Layer 16 of a small transformer language model trained on English Wikipedia (21 layers, counted from 0, width 128). Numbers have three digits each and are written without spaces.
Take only the direct path to the model's output, skipping the later layers: a vector added to the residual stream pushes a token's score in proportion to its dot product with that token's output vector.

Output vectors of the tokens that the questions are about. A number n stands for (n - 500) times 0.0025.
" based": 512568547535452506313350565528372611282443676566692489425416410478512638444453604494397500557602451599428609430532376459550647408530522520586488513636417404521475505577602630630701380570525394592511526416544515461400580431390593445472348651660494498581377488553597543591419506461206572581337670456376588322654529432425653461334522634357551678500714434416509442513422547520567533432330
"ather": 257481517299623700655424536675513730349588634345839414520469820431513398344460736362750607599577631911587400480605439483325778291389512479435522472549613467390612560446379578290495400381301219605361477614686248343375508620428614530763486559576609401457476175512634338668547621641407591206504391718565760175622481548548737614589389656491377387621608514469839573430368627550425467585568
" William": 517620502409569593416473671687371617405575505436746554465539557569601340443543646421527514433389548444425557445542454377372422398534495572534523547380632361560427515508405374477517426420403337651308454356553487474571492603591514356521589335574539396456417368596538445606425440533514742405576429467391628604459441514412480386512515468503450523411437646475513572382475481529535505595248
" population": 208588518751605400286287471651430490318361586282537459285509471442308398414361370552317542247352607356577500302445542182167426524682518358725758622150226384564456654728500623559486557491296439615471758322432227392255601486544527544421490671571399475603475298552543313251421509348273566276542475701627428416692292750578594834161488462500671508572491358560491573426223585218559619351653
" on": 627642468527385547402651598416480600644445619438584469489483459438530584570461418444417555576553402502389410549436438500576679539485502412597437511617593396498642525590500401447620426623518528386487465462452664506395493527624465474401532495597420529656566575388417489466510526396378383473537593623516516542468622488379528301339571596453487434655633525478469530467542413488534612471412
" polit": 286590526581457395520401584367439674369543431370590497440497569542608375640497635415418483404445554584632552091460350349482407352783507640627541489448470528420567548728408710570691319577671443603596488510424477407376557570577507516459500449675355452689369506606485458578367563390427620360378464349422574420635201552626606586323536441398711521549494526540529617588390529328486485675465
"chn": 504411550575616432327574346706570551340603420367393531504479682545478541472806762342151522450592574478750551361458358470456620283474530562455574550460547367382605636459264552804513540508452304700423552549653438407273447724360665554703551465791484512452668400625666423416496736696410762606528516720377713541619330779372462301505473197473543617539524566175574341769346650310609456445206
"air": 272365572526688646492307616597527632504667515489504578374276413733385540405452407382671615490308420447326344649566326407570549700542512475437392484300519599471532479446428740440611547447333523688541368584792621586470692511354511689486443496507594495706389474657700320496608579448492599524608244496649308527624589575606674553576180488444476355330578504417854584500557450521380612374652
"uck": 736457532669574347496562323829515681374724582599500470595477492626531577525410511428285860626415361561532485685758719478213530352492497675672338729430414541448665551518471483528611426489290562508527526515684327401463355485591553536543520527381605433696403515671647364500522676457340562492535517421600455408646532612553550344552319504476428337497775770288789496362401460429645507642469
" village": 219451570636480370367536446639477784476492378230693581358534484666404336486524329400305561395452660359638470184643326336242557404615506449549612604238272446448560620504389542332583325563372373624374629453448291401426500508576469613568541523486374572570469394450594296474500608509428698313423507616380430354545306694428700488227490492364743414625475575311347528493508553550624312435522
" club": 439542597419342526360283402562473627488587485436428557497538535767710543363466504061298546554709504477641504426683458522500583540599501471595511412465489541536736503790761788348559477528434408605551605504445423471374320591518472627504496457590403564546624200539542351356469675452508775468656469489552566400511544834620683463220520508412643552586447678335634570393553553436739476767531
"inist": 171552562640642609414361355413543629350483583334576462500313663713392361425337528359254453401546602479527730234371562521606517509418509630504500720512639689416365416415419368568491106571600539627400589537878496422258577560283509524657244378626775361615434484787453523496347778585279718514430690458617567449550336450691406523347221230446542368644612519555484539466398333448779414395364
"usic": 525466602818735666226166442389299651541515714510713694460267752490641338241794514477771595553678862341665675287430623432518445469791512452621545919697274616517511545396538632600697454274597505603504431405495649457447637555262569590688345475656613429482455529691889380316601725560371792484395762647668637470755357237431661853479255495337621514641444533362691436566426340286547459830523
" Location": 346664568602330414222462535616429867550654638443868664469619464738442399635548257434383367382543652201719448520467174340751627259553528513527683737387357585564193746421500685593399604684464180522342695496617343591608767615386616529450627388743654509267588504549532398423325533496548490377488480665728557484630509504360357325514378309412532436673549500351428431446303485628514310284464
" role": 404563576443691442450316537533578653491468473276641617264445500647911478334600513401393675463744671390576384157667533639580345332472504469591519404407473561370529410595388803890866439504654283590201690373734434524406478646618446784539279537504396500624525341397492529326478647449254624255370471662461513395738578715518680525195549358534792388712530690305724610339436528496813605837452
" were": 305503488589382733351636462666168561303440683631662447339458438603418629385432682530273440452524622482408483410382487448331606716678516459531407489536483397546582761621614551269426558582381525675589485432494370715510487493385477503447329630661373481609497305682454506517491447596539469348425442705526308611402470490405435355406522592313382523513589539574812533581489506447683503405371
"ney": 500433529463878756384495466480461610485548345211385543268433505625334237374561468373351679725608643476290585344505262306589644652597504804705715795478562569459087596509413671632661263366609295624301529403540481671552592548505635638568490495564281395488487281270460306660457741562447736381438618661973651558647557708351572542520405365347357263342536974385560678704514454550393154629210
" football": 328604562442461406355358461480387660579580512680476429296500604704597377537489740243278581550539592488571747324647298437437488517746528596566395470389267574607568377690587792335821463548516536536464604550350368406524405468485494550466423377485329533702424384676695357383366439417416648590805504267652673297437359732540739560263522388360579467621440706349738537532544591470563382671358

Output weights of attention head 1. The head adds the sum of these rows, row i times number i of z. A number n stands for (n - 500) times 0.0026.
o0: 756417240607684330422643536488547561384456467662570616615453510665657685492350367556627472802426557531614705715570464436335509382567689651312682685356509529406269472365426557332413470311329531480498767587334412394375554722545459604463392598443574645388447513342677445563550263458225415474438300932664383551415484553411617628442359710477348415424634673701445403558745671621640296581327
o1: 359491587561428364443473389444631277560360478467534561525447516513515635543435623303519448515677386438546335593502454498452472499471619325623559419738323606515614683151472567406653564768552431316442544483403452527505553410295526586504270378534369692434545522452480654494546509618473340728529608457706515371643628478369364352247536554370430546850532384699472634289452453410563598488653
o2: 413532457623591393595341791439526423329370549588458418367374538606689474395526648363711490493406522519575474289523359626779497449600531441613441509630371585559546453578470437518484401577709585559376491649549761446170475410379486584712351376634427493521442522672653426525369413293397391653491583445423660440579479533656370454323514301341557736615506593567472624471464597482320586461475
o3: 548383274418487521745755546448577617525681671726596334441677618398327370606564343381683664451488472398321786321428516607486535471545396592289668529366575250410425588419442464070655415371664375366384681831310502405468537711527156542642808455339622562299597483566609352500805494721507677270490536557550649623545421458296441257415596589297390486707685566220329298484544465494251388647420
o4: 479702325357648448568413438531705487577323746622484393544661670536576347501468551493481482662367319469541384614603335416521426425310386498352467449498350601294256326546574482421417529453430436573326453500535527338488723558266479436361684455508419267605601390453526607461795487502418470684763562754611565315443549581290632637418647371619454437571610651675474266520632466451404612509446
o5: 253600414688532600656530528423498468463726723572340288470559554446644631635419550410603494492601622650408309352585464423498575710773594523476317393239459575689600514487348470359402508586531292340573805482405559616333571364340462451487578490390546519526682509648498389531391490273309328604401534579538304507547378740545378411392623630338515578969866474421684630545395466356501602209652
o6: 588595458551604553354534586491525599565386577529604503578286600543602447375437416613610754534667630532186512469480343452660634725599429398714543529649477230637598598403604297565665478529396628484560514306444403562505446483504591442586491566540553441618500493406640538463787401421574567488437573646527443418415703463424562510323449554577535487638526431485547425717583371447504642451511
o7: 525619567571490369262413277404348475384541621527395476683394559486514444492502506269439441571486468480558466316484562722288256521467577474539513563467428203484650562605558736458653507485576428487593648604426474487323597547463534589504582465460535471659481358833629476347679519556512367647428486374450559504775444382539601758425510609510707619564426585635410394771598467367501388604330
o8: 649596518625532428847467370422304671473256541523469558718485540614372418439371599504399521448348449475574417428662415408546588579655624545641620554420603642636284566492514184481563382297486628600521300459439583344595344316453596456566649476468522403390452547621456421578437407628596564518451433427622504562463342715523530302720556362405413538490628563527572284612385355522336744407489
o9: 553329303621543576292286615450620460394608418511436508597433553595486600453406576447551331742444561382716505512667720632504544886542469576528341587681404613454380409491411536683603533525491549538567547512507410558370618520501296332502664731534431700458632407611616683511428561460729434533408610566608455644429461603500372507497296588560652680725443619622486580432436663561602463520450
o10: 542518726433379321455482541611521461530622262662350245285515395434364608431577288446530610383542491224432368793590366474671625555454327430479516564367197591539400475399626541467694606557439550200605558586601505355462636285530876607436443632410284762348982602580488255278353540443646519636696587486674549670475674699608627571533574644359702445488332688355527340579424698568541471428561
o11: 560636590683453466355638482251375481394562539478544554372340383461629628434405410424621657355448498423284584673484435439274394400421378387342524719354842648588347588597435468466471541546700569531521576504467483534692359360504487547542600471259420427394528497726454529472518566735384380660508491421569493611479400336247564502421517552476310587366459310648351398645409625255470575322413
o12: 556671492436564626627365451758589383547390442616493534509306703487801334761525612532514631511487364499314592660491580500519443499278616517639267408484642515500489597378534505693619584511409452488307371629626839635322521596628639507278538504501431575441472512544677416480289483437422473582408605716454465507487651466442599452397468605562379582548264388443699596342348409594584431665337
o13: 489276522388544456671361549298594750504729398594399546542527558697379683342438563433641250371541439464433508401511509587423459422639481664590465379695663696259478344637518549515621546623309458692689589468523336363332537613724298627602819316205402535607472431315644450767575491519453456383677494502469760490511216605589528544351490327597443355518736385444507457613455502601547372472657
o14: 518579664410446537480558629393363654553405481592478495729445381571542462521560578440567444485506317488453476647303356435319429535403462526296262486694527578335437415456492391578413643337324565478404492407334514431426577524580507559438542464497558426617612279509674406729251465602607575754460403631555222415319637447278456433586316709359423336514389640521495591517767551863415494472524
o15: 458301574592614484467701411704408384701674310427349580540515594552354558534510473506484382667465490460462460774479631614489355327337310564369570434645579597441515601455411377461367624507356558560786310519573572543467655528326458451498660329493287529461546491428660472488524674560449460589628506534370454682422570509484271675709580385514454520526438609492519474437667685464493427575610
o16: 461517587445421384466561645625606113383510474388470632529521332382528242504595365624558565554386591353618624376497616633533511468584794517622567492555190332496318558509437518590478564474481558296655453443193520440494675323642730328523707581449569411553446694381503544456640495493409507543481437595630646354501409582783358590356386639501730279690453403605264390511385538630350487616566
o17: 560327271390352349519379435442514463544343571655447458361501437713501531573462441494358656312609594595653575707571289565651429467309525272391475190517589401477342519572502512517397678397371516606382329819760525472443591489622577332573601697599692764723740672516530653389532720430558435679534466599551634335497533301385572686496370621496370646362579485239397340415374452501381196481282
o18: 551619666483502410389540589787535618378629684460457550318525569504424548599426616313380642586368444430239528617489633388428554520451393587548495524576471416448488557500511434396306442590517528545426491411506522521185439470602527238659543511465425418593512567595545422672618403494806548585808342556459489458622526498644633300337617563570500233493679670461593399509558535467589562544126
o19: 634592583463594677332563567515601641677316747725441524568562552500732472261428448406716479663521550561526509612722669957624452583396453496401373555671471551594459297540468427500238402359512702465700559495703652489718247406623520636448364532661553480532606476410630724499401422543406602560490297441548702423645664525616428563638489343605524471599575552461446636619511435519504606755399
o20: 395298629319351514523284708537207659336635489398520423380603633607492408610515454584343483513466464422437511520367285493754590204494548467773428602473915619433422430500390598441458324364654643556447528609495386404456632655540509631433735577737466599743465374488409656625487582613493537445406406594413570614603500652457511393362580428490367458715539371326510328545664404620683440638443
o21: 523545444448422511572631370589480646449512700491487492685425499291325575505422605674529403590484404530585564491430310633388399408569228629274485384615587621560390568515378464588616474481625558618359538371517482194580346493536455782620552252423521531461430645353490653476509645843488464505570502643562399286313443638310645501542428543507596798490493549563577458507625564558490589542682
o22: 608626652356547520427547497369626432567599421422779596309472394466653528329417561652467377576465650559465536485397469660537461571412557564477548595749378399565415406564554474558423605440402538300338573308558404367529584378195718644551430596766506525375529541507445546345470459623674640577239411602615390450464598392630588594562474525461705597566390483392585321299329321458521472382636
o23: 587564324476667609740573384450535529402456281494509569634521464429704558550541349530297336354674414571408610548426499624572710473382283539318359670460373632373539631366382312761584506421406329428539262257728536584569617578442350421466616663451541551681518550446400431349357502314546551454389524702662593466453459638545476504469672509511701189465669468503502569447489494477428527505314
o24: 500283308569649480427624609584675504497423499324563451543583398282204476486660270459462341691511529416542489531581561482551460401589388488437483603324614218683597528382376381598420497744447514426519476722489562497132588651499526500463258620455550564354508656325373636685345567564474335600180397676405302607605353439461375500540404452485436326371580279580367215438393538554425320283347
o25: 230525519479415506552337786453613438554627418586575383425434614770577584644458603672481627401501379229616485366564483712517335418662463546549622395353482502477181665413310305513473349416697535448424309781663505501497550559391403397433497536492531390666521522446500504601371579557468508520399533645315420439415548308453421660359601502651459486376645515646683414707509247583540534694536
o26: 516380548471391386498620618525441512570734636505656400615498329426536712505494560537583348508596198458717540425532273378453425581498714640411593554576700401445346556455568570388388746457405596347462442334343662250465532533605619708543335461394349486468423434787523728433593728384323158641631462355496325507476812415476406402534435599520417405508423686405315575323609338368606533461477
o27: 437426676561482385398332512370700626629483373405394343596582408432500676513581446549528649447260643196522521486307727451471471746455554706560496472449562404697474492227471533583512525374523357456485449532602630766744788548542346523646624592653588434533438572628552323412387526296550721389521409538574495457695461512654434442536645339436426414474660574582513753442559522400547361639478
o28: 477587395529592467707605563482457432522718617674346676437239619311452551366574467443579551739577411447667558729470395528568454332293686514662381387516415462465387311443489645591520518388738355525461493541641645383635622531445554338484289567399637510291548607428397631509683447607401303556408589492438422356619643257313299436720561571510432669587596399520681469740553687515530555471474
o29: 372321504325534550426518499529535584221331426563546551420522516349451357577456345590548355340524358360553491487366573430529604443388823655458434395536206582307541707597463393548515294490298545668578329252556415475474639629602413455663400571658415540427443600493541547622582464747358418487226548172203448310495566336202453612429305399498510484411531509360483507732588533410438468547506
o30: 431496509703478214448377322340588448587552525549676340481319631628489596323497346453325536552491731578551669516352498394626638590425426646650563510564615468517474412565484474549209618326568498319641549428388706446486571485470597643434347478452505533480662624549395304596563530212291342645131450481492546598607370571621661714350456531355600771553440446579322453606367589536233629548551
o31: 268450661561337435706584539614576368438740380468414310509727573510378375551642716464616462326566316523637682796329536401576382600506457243501588365535467274636573601561632445334469725541382598561415398476474406504470421446524642453389375555451569174533554405605428368449530507493455411383565412347596327518423500656315375398462442379594569684333653461625297486439318614360655366296403

Each question shows a token from some text and the vector z that the head gathered there. A number n stands for (n - 500) times 0.004.

" the": 486472513333460571427550395392490604619464455480404496471354536411376562577596438517568469564558
Which three tokens does it push up most, strongest first? " population", " polit", "inist"

"ers": 627504615554550414541449400475409527601439465292591548610530575496510488565553703422510550512452
Which of these tokens does it push up most? " based"

" first": 506410448629657276611614696356247634425243337356376321342572532405551380361204428380293316654458
Which of these tokens does it push down most? "air"

" A": 501451430497509517500467441543477562499392386498471526492457541457545441610507355573433429449542
Which of these tokens does it push down most? " football"

" R": 487537482473491495510526481540490482527575510518379468494565504583494455515493503498435490459467
Which of these tokens does it push up most? " club"

" of": 490480681641441660653495545494644441508523606594535414558517557454446478449507547613408376508364
Which two tokens does it push up most, strongest first? " football", " club"

"e": 509395480538542395563471616386384570616565530502372448571560537532470489443478471432453532357457
Which two tokens does it push up most, strongest first? " William", "ather"

" to": 626418675465486613407533391648555655541573505441509568462569462340454482439609442507498413611580
Which of these tokens does it push up most? " football"

"ale": 472438475550562407569546544437405533470362434410437438449502568483567438429392455441381403564483
Which of these tokens does it push up most? "usic"

" then": 539493505545439469472394516515384623509481574417391439496505509627452521478468579477425518401505
Which three tokens does it push up most, strongest first? " William", " were", "ather"

".": 501495591553523504563464459498483490530486492420544520547517575541484460520541607474472527514449
Which of these tokens does it push up most? " based"

"pe": 521533530633499567457591389410594576513437417472522564420389608477490447619591493494558489557437
Which of these tokens does it push up most? " Location"

",": 650551607471560315551427340410373507599401492134681527691527685564536498588591836373552649558437
Which three tokens does it push up most, strongest first? " based", " role", " on"

" a": 655341628397540547344451434546529510512439502496475455650430566379384477438617326456465531597599
Which three tokens does it push up most, strongest first? " population", " polit", " football"

" and": 650348625397545548340455435550542525518429497497474465639431553381384478441616323446476515598589
Which of these tokens does it push up most? " population"

"0": 412638462500489496677326483413600641574358512588492525521586537471497549445472597634472370670497
Which of these tokens does it push down most? " polit"

" life": 511493558549502611489503524492428409509555464458497450526516590535461476531613325470456564486417
Which of these tokens does it push up most? " polit"

"igh": 491514460597451478469534559487620517475559603525429536543495423484397507577498500462509456417394
Which of these tokens does it push up most? "uck"

"ings": 481529477555563565615417526519614547587463567553460582545529507415504582457408520517499412536489
Which of these tokens does it push up most? " on"

"2": 470406344573519563533402462500655502553515489569481495449519475518579534532500619560375404541470
Which of these tokens does it push up most? " Location"

" Le": 477363513588563430525489667385409618570565494486376431605546541540381451396500533469487483362493
Which of these tokens does it push up most? " William"

" many": 490472533317471573422550394401504600630468467463414494478373537396375565559595440515571471572544
Which of these tokens does it push up most? " population"

"ig": 511437495550527520507483549500446471474591515552426558494505504581498509515554464465493494434458
Which of these tokens does it push up most? "ather"

"8": 458489547509503530554486522518512472517538499552447537514525521528489493545561501522467470454501
Which of these tokens does it push up most? "air"

"er": 566477505586536530516537515499520499558549555555423479596553483544458472570487503564506483425490
Which of these tokens does it push up most? "uck"

" band": 473449474582577402578551600426356582448358406410394414412523552457529430423353441429356382585485
Which of these tokens does it push down most? "air"

" for": 523464492465552495519591510472489459560514478482395544538596487528542494533548409477463552392384
Which three tokens does it push up most, strongest first? " role", "ather", "usic"

" early": 481548571576471550603578461412472481521452420385502510491511507495493516501579457539589576517354
Which three tokens does it push up most, strongest first? "usic", " role", " based"

"port": 521471568374473574440550413480509607585502503474417516490422520413410522533592456502543436566530
Which of these tokens does it push down most? "ather"

"ian": 559469555568531410484608424460452518446487282419486435265559533600601344399654402583456319681311
Which three tokens does it push up most, strongest first? "usic", " role", " polit"

"u": 533411441539459529477514492490477469454553467535408552437483525617546505556550473466499522497434
Which three tokens does it push up most, strongest first? "ather", "chn", " village"

"able": 589323514568563498493504483474598508559468564525436578571397589397423495575615306504425494588516
Which of these tokens does it push up most? "ney"

"way": 422581549557566532438503628532436429363720508489458526604468516533409471581462511334465625517351
Which of these tokens does it push down most? "usic"

" sub": 505460494591493558517507534489491491487560491520458511486444559525431527533527496507418516485486
Which of these tokens does it push up most? " village"

"1": 460498550502505562541466522520555456516549509567439531523512505528485478574543503532489465456520
Which of these tokens does it push up most? "air"

"ated": 384534506355518553560522505625507524450431591533375411512534500610533431451446519551502454486565
Which of these tokens does it push down most? " village"

" serv": 520457489525530557478535482532521537492534484505419582506511515548480519544578463480507452459501
Which of these tokens does it push up most? "chn"

"ree": 518490523501498542541523524515448492497470518474419501520559508544523479511543468498421498496476
Which two tokens does it push up most, strongest first? "inist", " were"

"sc": 445463502541513580512481518595516441473516502503431579467524570547531480457542486499428474485478
Which of these tokens does it push up most? " club"

" dem": 469522541586484561575559463415506524540464464412498487521496492499480524493552464514585526470387
Which of these tokens does it push down most? " club"